Layer 2 of a small transformer language model trained on English Wikipedia (8 layers, counted from 0, width 128).
A neuron adds its activation times its output weights to the MLP's output. To switch it off is to set its activation to zero at one token and run the rest of the model.

Output weights of the MLP neurons that the questions are about. A number n stands for n times 0.0067.
n34: -18 27 49 26 8 1 40 -25 20 21 11 16 15 3 29 19 12 0 -39 -6 -17 15 1 34 20 10 3 -25 35 21 14 32 -28 -11 15 -6 -33 23 21 -31 -30 -17 -45 8 -24 1 -13 -7 -28 23 -17 5 11 -12 -7 -19 -39 -19 -2 -5 -32 -8 7 38 1 12 -27 21 -3 15 40 -18 -14 -39 15 8 10 -19 -25 -7 17 9 4 7 -13 -72 48 12 -14 -6 -13 42 12 1 21 4 -6 39 -4 -2 -5 -23 -46 -14 -29 12 -40 -26 -30 -26 -5 -28 -11 46 -30 -37 32 16 13 -9 -1 -15 10 24 36 -18 14 69
n62: -1 -15 18 21 -6 -5 24 -3 -4 -23 -8 3 -5 18 17 42 -26 36 10 17 -30 -19 6 10 -3 25 -10 43 -14 33 -35 -16 -4 15 33 11 -24 2 21 24 -18 -26 -8 -5 10 23 -16 5 -14 -32 -10 9 45 21 3 4 -47 16 12 -13 6 -42 38 -4 10 -61 6 -15 -21 6 29 -10 11 -15 -6 4 -2 -27 -38 -5 -1 13 17 -17 39 -14 -2 49 4 35 -14 -16 26 18 3 8 -2 -32 -5 -4 13 -18 22 -8 4 16 -40 -35 41 3 -1 -24 3 -8 -19 -13 4 -17 11 -3 -32 3 -15 -13 55 -24 -36 7
n77: -20 9 41 0 -15 10 -70 23 -5 -10 1 15 0 11 -62 7 35 13 9 39 26 25 -26 -2 -30 15 32 4 44 29 -22 4 6 -11 -1 3 -22 -12 2 16 20 8 11 32 -15 2 17 -18 -3 9 -16 -44 -9 37 15 2 -2 -26 -27 23 10 -52 -5 -20 5 -19 39 24 2 -27 6 6 -10 33 2 -45 29 9 3 -21 17 37 -17 -34 40 18 9 -1 23 -8 -6 5 -90 0 14 41 -10 -18 -17 33 -15 19 -35 0 36 -5 -51 60 -63 13 -14 -4 -35 -13 7 -15 18 -33 11 -1 -2 -2 37 -5 -4 -34 -15 7
n124: -5 -40 -5 -7 22 -6 0 -32 -42 32 58 -39 25 21 -15 -19 19 -22 4 7 -3 -3 31 -33 -4 -39 -3 37 -36 1 18 33 -16 -48 47 29 23 -2 4 5 13 14 -16 -16 42 -2 37 -53 -17 -20 32 40 46 -8 34 19 22 -5 46 -38 32 -9 33 -24 47 38 -8 2 24 -34 1 -37 4 2 -14 42 -27 -15 -5 -15 4 18 -14 -43 2 -42 -59 -5 28 -35 31 -1 -15 9 -7 -16 -58 15 53 -5 -41 -32 -22 21 -8 -15 -11 -1 16 20 22 -44 -11 -15 -3 20 35 10 -23 18 -24 14 10 11 -12 13 -15 -7
n127: -12 15 -8 1 -1 -19 -13 -25 -2 -16 9 20 -5 -6 -32 0 7 -3 -23 -21 -19 -7 31 5 -29 6 19 -5 -4 -36 8 -11 25 33 37 -5 2 13 29 -10 3 -21 0 18 8 21 -22 -15 -39 -8 -52 31 51 -2 23 -7 -10 23 -15 -14 32 -30 5 -4 30 7 -8 1 -13 45 -18 -9 -9 -8 -30 28 -17 7 -45 11 19 18 4 -17 19 -26 22 -11 -7 17 4 5 -49 25 -11 27 3 2 16 11 27 10 -44 1 -50 -13 24 33 -3 8 5 3 -24 17 29 5 26 -20 -42 7 29 -7 -23 10 7 11 29 -7
n160: 7 38 -3 -2 1 -5 45 11 -44 1 -52 -1 4 -2 48 23 28 -26 -14 20 16 36 -5 35 70 -16 -15 -31 -23 -14 -20 22 4 41 -30 -13 -17 -34 -24 15 10 7 -24 52 -34 -10 13 15 23 -13 -8 -9 25 17 -11 -18 -40 -7 -19 -42 12 -11 -39 11 -64 -10 1 -11 14 26 94 18 -24 -21 10 -9 -42 -4 -4 -45 27 3 -14 27 19 19 -26 23 -18 -42 29 12 2 3 -12 37 38 -31 8 3 -20 -9 -6 0 22 -9 -15 14 -26 -11 -21 46 -40 3 -37 4 -4 11 61 -19 30 -1 -33 6 3 -15 5 46
n193: 17 -18 -16 -17 22 -19 -3 1 -24 -37 -1 13 -19 18 -16 3 31 3 -46 -1 13 -16 -13 -3 11 -5 -27 -10 -7 36 2 7 -15 18 -32 48 6 -7 -5 25 29 -10 4 4 -11 9 16 -19 25 -22 -20 1 8 -7 -20 -22 -14 26 11 9 -18 25 -20 33 27 20 12 28 6 24 -18 -9 -31 -24 12 31 28 6 5 64 -8 1 -46 -14 33 18 17 17 24 22 22 -19 -32 29 -2 -4 -9 -6 6 -23 5 -14 4 7 -2 -6 -12 -16 -37 -9 21 -15 -18 0 6 10 30 -8 -7 -25 1 -46 38 -33 3 18 -34 -11
n194: -25 -27 -14 32 -8 6 24 -32 35 -6 -31 1 37 -2 3 -16 15 0 5 2 -2 -6 -14 -2 -32 22 -3 4 -9 -16 -22 6 19 14 6 -16 50 25 -32 2 12 -2 -5 -26 -13 0 2 -38 43 13 -10 -22 -4 -13 22 16 -4 31 -18 -7 -17 -21 -20 12 -28 7 12 -34 -8 10 19 30 27 -24 -9 -23 13 9 29 -56 26 -1 -28 -11 -18 29 33 12 -6 -12 8 25 3 38 -22 -5 16 -23 -40 23 3 34 -43 18 31 13 -3 15 -4 36 16 -5 -19 -34 -33 9 -23 2 17 1 15 -4 -8 20 36 -26 -7 16
n207: -36 3 25 20 -34 19 27 1 -2 -9 -21 13 25 -6 -39 -6 -2 -7 -10 -34 7 10 17 -12 -5 -3 -1 -17 -18 38 5 10 7 38 9 6 9 9 2 -8 0 -19 12 1 5 2 -21 -20 -66 11 36 30 -9 -25 -8 -22 22 -28 3 38 -1 22 1 -49 -5 6 58 19 10 34 19 10 -11 -34 28 3 -4 -19 3 5 7 9 6 6 -7 35 9 -40 -9 -9 -14 -26 -11 5 54 -1 -8 -16 25 -8 -17 -24 0 31 -17 24 -9 -31 18 8 29 57 -25 -4 13 9 22 -33 -18 -31 14 -3 -36 -11 -7 0 -12 -22
n217: 19 -32 24 -38 50 -41 -24 31 -12 -27 2 -13 25 21 -10 15 9 21 14 19 22 -3 25 -40 -20 -6 12 17 -25 7 51 -20 41 -15 -12 -49 -3 2 13 27 -2 -12 18 -7 -3 -1 -8 19 2 10 17 15 -29 7 5 26 -41 -2 32 26 -26 15 16 -18 -9 -2 -8 19 24 11 -55 -28 -14 3 -55 33 -52 11 8 -6 25 -31 -18 -9 -24 6 -42 38 8 -6 -11 8 -41 2 -5 8 60 -4 35 -43 23 13 20 -8 12 -18 38 -18 -3 21 20 -45 32 -20 -4 -26 41 -15 -26 24 -13 -22 13 -24 35 -24 6 15
n220: 47 -28 13 -15 -16 5 -30 18 -46 4 -45 19 -21 11 -49 37 53 27 33 -13 -7 30 31 -14 4 -21 18 17 2 -1 -3 5 7 -14 3 -40 20 10 7 11 10 -3 19 -7 -21 -1 -24 -6 5 -15 -29 -19 4 6 -36 -48 -40 -14 6 -3 -3 6 -15 43 44 19 24 -1 40 -12 8 6 -8 20 27 -29 -20 23 23 1 35 4 -3 -25 26 7 -18 5 4 9 -47 -11 3 43 -20 -24 28 -19 -19 -18 24 -7 18 1 -18 -3 17 -33 -21 -9 15 5 10 -31 10 2 -41 -8 -18 30 24 -16 39 10 -17 -4 16 -8
n221: 6 4 -9 -18 3 8 -44 29 9 12 31 -24 -11 -7 -12 38 15 -27 -14 14 -42 3 -18 13 2 7 49 12 27 -12 21 -12 -11 23 -11 11 18 -17 -2 25 -49 -9 -9 -3 18 18 9 0 28 -33 11 -33 30 5 -26 -4 -36 -37 -45 -9 -41 -16 7 26 -14 -76 -37 -23 37 27 -5 -40 -2 -7 4 -22 28 3 55 -18 -42 -12 3 45 4 10 1 40 38 31 8 -42 21 -6 -3 15 33 49 -49 -3 -5 9 -9 -12 -6 10 21 -13 -2 23 -74 30 0 0 -38 9 25 28 -22 13 -8 -4 13 22 -1 12 6 27
n237: 21 33 -7 11 -2 -3 -16 -14 42 15 -12 5 43 -13 -49 19 -8 27 3 -5 10 15 -8 -10 24 0 -22 3 30 -7 12 0 -3 -5 17 -29 12 26 -5 -13 -15 40 -28 -14 5 -12 -16 17 19 -14 3 -17 -1 -49 -18 -8 42 3 -39 12 -5 41 17 -9 10 -41 -16 -24 -9 8 3 -24 -20 -28 23 -29 -7 -8 13 -28 8 26 11 -6 -41 -9 32 -25 25 -4 -7 -14 51 -6 -16 11 40 29 8 -32 -16 13 -27 1 13 2 14 11 16 9 -48 -2 12 30 -8 -1 7 -4 -12 3 -22 -14 -3 -1 34 19 12 -29
n252: 4 22 10 -30 -33 -1 -10 -1 9 -4 11 1 15 10 -14 -12 0 -10 36 40 -11 15 21 -23 -42 -1 22 19 -15 -26 -11 -3 -24 -1 2 11 -4 -20 23 14 7 -21 36 -36 -31 9 10 -26 -4 19 -8 -23 25 12 -35 1 -48 -24 -1 -34 -36 7 3 -18 16 72 -12 19 6 1 -1 -5 -17 10 38 23 0 -16 -13 -47 38 22 -11 13 9 26 4 -10 -25 25 -10 -6 -20 28 1 -18 30 3 12 -19 22 7 -7 -8 -32 17 -13 7 6 8 5 11 -37 39 -19 -21 26 47 -27 39 -8 6 15 -11 -23 -4 -18 42
n268: -17 7 -16 -12 25 47 21 31 -47 -6 -21 -13 -30 -28 36 -4 -18 -39 -9 14 -59 -12 12 -2 22 -25 -9 12 -5 -19 -20 18 8 -12 -25 3 -26 14 12 60 -7 -33 37 10 -1 16 -9 -16 -51 -11 32 16 22 7 9 3 34 -36 77 -1 3 33 17 -4 4 -35 -5 23 -6 24 0 -11 -9 -19 1 -26 -31 -4 -13 -16 -11 -44 4 15 3 -12 40 6 6 10 49 -4 21 -30 14 1 -34 7 21 42 -45 9 -29 0 -16 -6 -20 -23 20 25 11 -18 20 -15 -44 -18 14 31 2 8 26 11 29 18 8 1 -18 40
n318: -11 14 -6 0 -18 31 -21 29 20 0 -24 8 -8 -7 -11 -4 -18 -20 -22 14 -22 5 11 -10 16 12 1 -11 -28 21 22 -17 -1 -18 -25 -3 14 -33 14 -41 2 21 8 8 -4 -25 -11 53 4 26 29 3 32 26 41 27 -8 -16 29 -27 21 -38 5 9 10 6 -21 -23 10 -19 49 0 21 -5 29 -29 -4 -45 -44 -10 -29 9 4 15 -19 9 -31 19 -7 10 -25 4 -9 3 37 11 -20 28 -31 -26 3 -6 30 30 -34 29 -6 -9 9 -4 36 48 -60 2 5 -3 -3 12 9 -29 13 -42 -11 11 28 24 -9 8

Each question names a token from some text and the token that comes next. It shows the activations a of the neurons there, in the order above. A number n stands for n times 0.12.

Then comes g, the gradient of the next token's log-probability with respect to the MLP's output, scaled to length 1. A neuron's effect is roughly proportional to its activation times (output weights . g). A number n stands for n times 0.0038.

" many", then " people"
a: -14 0 0 0 0 0 0 0 -11 0 0 4 6 0 0 1
g: 36 -8 14 -6 14 -33 3 41 -35 50 -29 17 -47 11 17 -2 5 8 13 31 -9 -23 16 -13 -4 -19 -12 8 -6 1 21 -43 22 -16 32 16 -8 43 24 -12 -2 17 13 -1 37 -17 50 -34 -15 0 19 19 -5 -18 17 20 -4 17 27 -27 -40 -15 -27 12 2 13 12 0 -33 -24 -39 -2 -24 -8 -36 -20 38 0 4 7 28 -18 43 -3 -3 -4 -4 8 14 1 17 -45 19 7 28 -34 -1 -15 2 -27 -10 9 -17 -2 16 4 40 -11 -20 -2 -17 -63 -3 9 -22 -7 6 14 0 22 -33 81 -41 -16 -20 -5 10 14
Which two neurons, each switched off alone, lower its probability most, in order? n207, n34

"ing", then " to"
a: -5 0 0 0 0 0 0 0 0 0 14 0 0 0 0 0
g: 16 21 11 -7 -39 14 -12 14 12 30 -46 -16 35 -26 2 -4 40 -25 -6 14 69 23 -25 -5 3 -10 -28 35 -52 11 -4 26 -12 -14 -18 6 12 -62 -28 -14 -27 19 -32 -3 16 29 -4 -25 -1 -16 -56 39 28 -7 -9 4 -21 25 -13 -20 -9 -4 14 -1 -6 22 10 28 -5 15 0 -9 -1 0 -7 9 -34 -15 -20 -20 -26 -14 2 17 19 5 -5 21 -2 -25 -3 10 21 -13 -3 15 37 5 -7 35 -7 31 -16 -34 33 31 49 28 42 -28 13 -19 0 4 -18 -4 0 -11 35 -47 31 2 -54 9 -3 11 17 -15
Which neuron, switched off, raises the next token's probability most? n220

" W", then "alt"
a: 0 0 0 0 0 0 -5 0 0 1 0 0 0 0 0 0
g: -43 19 -3 1 20 21 -49 0 -2 -9 39 -14 17 -16 -5 59 -20 2 -12 25 -8 32 -20 5 -22 -26 15 -31 -17 -20 18 -64 -34 26 14 23 -3 4 -3 9 27 -54 14 -13 -19 -20 -11 3 -3 30 38 -28 3 -2 -16 16 -11 29 -23 9 41 -22 -8 -5 -15 23 8 -7 8 -8 30 13 -36 27 -10 3 -4 -7 2 -20 35 -9 15 1 44 42 -9 -12 -34 32 3 -9 2 -42 26 31 9 -12 16 -20 -8 -17 -16 -22 31 19 -37 -6 -26 -13 7 12 -20 14 -5 1 -41 -4 -24 -18 0 12 -13 43 34 20 65 -6
Which neuron, switched off, lowers the next token's probability most? n193

" about", then " himself"
a: -7 0 0 0 -20 0 1 0 -5 0 1 0 0 1 0 0
g: 6 19 -21 -40 20 3 -41 14 16 -25 51 -43 -14 27 -18 6 11 -22 -38 35 -11 -53 9 20 16 40 20 18 11 -9 -16 -18 15 29 25 -18 18 28 -16 8 14 -37 -19 12 -8 -2 -12 2 -15 30 8 32 -12 25 33 20 5 6 13 -22 7 0 0 23 -19 20 20 16 8 -68 -10 21 13 -48 22 8 -2 7 15 -21 3 -8 23 -14 -21 -12 -39 31 -11 26 38 -29 20 -37 6 -17 -19 16 -4 33 -5 9 22 11 -23 1 -42 -43 -48 -17 18 8 -10 -26 21 32 -29 -14 -11 43 0 -24 19 -25 17 7 -10 -13
Which two neurons, each switched off alone, lower its probability most, in order? n127, n34

" as", then " possible"
a: -29 0 2 -15 0 0 4 8 0 -9 14 1 0 0 0 2
g: -18 -8 -12 4 13 -18 27 -15 45 58 26 19 32 -6 -17 -20 14 26 2 10 -5 -7 23 -19 3 28 -27 -12 22 14 -35 7 6 11 -34 -8 -9 7 -55 35 4 11 -9 24 -2 36 -12 -28 -6 -37 -29 -23 5 0 -10 24 -13 26 -52 18 23 -56 -16 11 -6 -5 17 -42 -7 -6 15 1 -5 15 4 -13 19 10 1 28 27 -11 -5 -27 39 -19 -68 -23 22 -16 56 33 19 8 -25 -35 37 22 27 1 27 2 -27 -10 3 15 5 4 11 25 10 -26 -40 -23 5 2 13 -5 30 -31 -10 -9 22 7 -37 -18 -25 -8
Which neuron, switched off, raises the next token's probability most? n124

",", then " David"
a: -3 -7 0 0 0 0 0 0 0 1 0 0 0 0 0 0
g: 37 30 -23 -39 -2 -41 -13 47 28 27 8 -36 -34 7 7 0 11 15 -28 -34 -7 37 -12 -14 -53 -39 1 -11 8 7 -14 15 10 -2 8 -3 -4 -16 -21 13 34 45 -7 -27 -8 -27 5 52 -15 7 33 -23 -15 32 -23 -29 3 -41 29 -26 -18 0 8 4 -5 -11 -21 14 57 9 -56 21 -6 -23 -22 -15 3 46 3 16 -15 -3 -25 23 9 16 -13 -1 -22 -1 12 10 -14 -27 37 7 22 17 -2 -7 16 -11 29 9 1 34 16 10 15 -22 29 6 17 13 37 -8 19 -35 -13 42 -9 -14 -28 -24 21 -4 -41 3
Which neuron, switched off, lowers the next token's probability most? n62

".", then " Gi"
a: -64 0 0 1 0 0 2 1 -82 -11 14 90 20 0 0 1
g: 29 -37 -16 -24 -2 -6 22 -3 1 -17 -8 1 -22 -5 5 1 17 5 10 -11 18 -28 1 -48 9 -28 -5 18 5 12 -14 21 8 -59 -31 13 32 10 -25 40 31 -30 -1 -4 -13 45 -11 -10 -5 22 -18 -26 -8 29 -15 4 -21 -5 49 1 19 34 42 28 -13 -35 -8 17 42 23 60 12 -16 -31 -10 -26 5 8 31 3 -15 -41 -23 13 23 -17 4 0 -2 -4 -20 -50 36 -3 6 12 -12 0 26 16 -4 14 2 -33 -2 -24 -12 -48 -11 -5 31 -14 27 28 6 24 7 60 3 20 7 -33 2 -37 -13 6 -53 15
Which two neurons, each switched off alone, lower its probability most, in order? n221, n207

" of", then " his"
a: -5 0 4 0 0 0 0 0 -1 0 2 0 0 0 0 0
g: -10 -11 -10 -34 28 6 44 6 14 7 -29 -17 -2 31 -25 -19 -19 -6 -18 -23 -15 -24 21 11 3 -12 12 2 -76 20 12 3 37 -8 8 -25 -29 35 11 -4 36 -36 10 10 -14 -11 21 7 34 -6 21 -10 -20 0 17 26 -50 18 -9 17 6 35 1 28 -44 16 -10 -27 41 -28 0 -20 40 -32 29 25 -15 12 -8 26 -22 -29 23 -53 -35 5 -12 26 -19 -9 14 -1 8 18 -16 -22 14 -29 36 27 1 12 -8 -14 -4 0 -12 5 -15 -10 3 -12 48 -2 19 44 -7 -18 23 20 30 -54 45 -23 -7 -15 5 -10
Which neuron, switched off, raises the next token's probability most? n77

" John", then " E"
a: 0 0 0 0 0 0 0 0 0 0 0 0 0 -8 0 0
g: -17 4 -29 9 24 -1 26 -11 11 13 15 18 -19 24 15 -22 38 22 4 47 -2 4 -30 5 -14 -10 -19 -21 -44 -46 -33 -34 -34 -3 -32 24 18 11 9 10 22 18 18 6 16 -20 3 5 12 21 -9 -50 -31 23 1 -15 -15 -4 17 38 -19 -11 -21 -8 -44 -2 -1 -3 -8 -4 -43 21 50 -21 -37 9 1 1 -6 12 40 12 -30 -3 63 -10 34 12 -1 -26 15 -40 33 23 28 -16 6 -15 -4 -27 -15 -28 -17 -25 23 2 -19 2 -2 -3 -35 -16 -16 16 5 2 -12 42 17 30 2 37 9 5 -47 57 20 17
Which neuron, switched off, raises the next token's probability most? n252

"ever", then "the"
a: -5 0 0 0 0 0 0 0 0 -10 6 0 6 -4 0 0
g: -2 43 -23 10 -6 11 -4 66 -15 21 -29 13 2 -15 35 16 -6 -55 31 -6 -9 14 -2 -1 -35 -47 -42 -26 33 2 -17 -29 20 19 21 20 -21 18 22 -30 -15 24 -2 4 38 -1 23 13 -43 35 -19 -40 -18 -25 -27 16 -10 -10 -33 24 32 31 -11 -12 1 14 -5 -18 -27 9 8 -2 -11 7 2 -6 -20 -10 -12 -7 -8 -26 15 -28 33 50 -1 9 -22 -5 -3 47 21 -10 15 -12 -1 -4 -11 22 16 -26 -7 -11 3 42 7 -54 -21 37 39 5 30 -32 -5 -23 27 20 -3 -47 -9 27 9 -4 -7 23 5 -18
Which neuron, switched off, lowers the next token's probability most? n217

" the", then " hop"
a: -15 0 8 0 0 0 0 0 -27 -7 0 54 19 0 0 1
g: 11 6 0 -18 -28 -22 -7 23 42 28 -40 -12 4 17 -13 -8 13 -48 33 9 -6 53 -20 10 -3 0 27 1 -41 -8 -13 5 -30 7 -26 -11 26 -17 19 3 30 10 22 -34 2 5 -19 -11 -23 -37 41 -14 16 2 10 0 -32 -11 19 11 32 -47 -18 -12 -28 14 25 25 30 9 19 -2 -9 -53 12 -2 -50 -53 -4 10 -16 -26 36 -39 -2 19 -4 -19 8 3 -9 -23 66 -27 12 -15 -15 20 -14 40 -21 8 20 14 56 -2 2 -23 12 -4 -2 -9 -10 20 18 32 -12 -4 -25 -7 1 -1 42 -7 41 -3 14 -3
Which neuron, switched off, lowers the next token's probability most? n221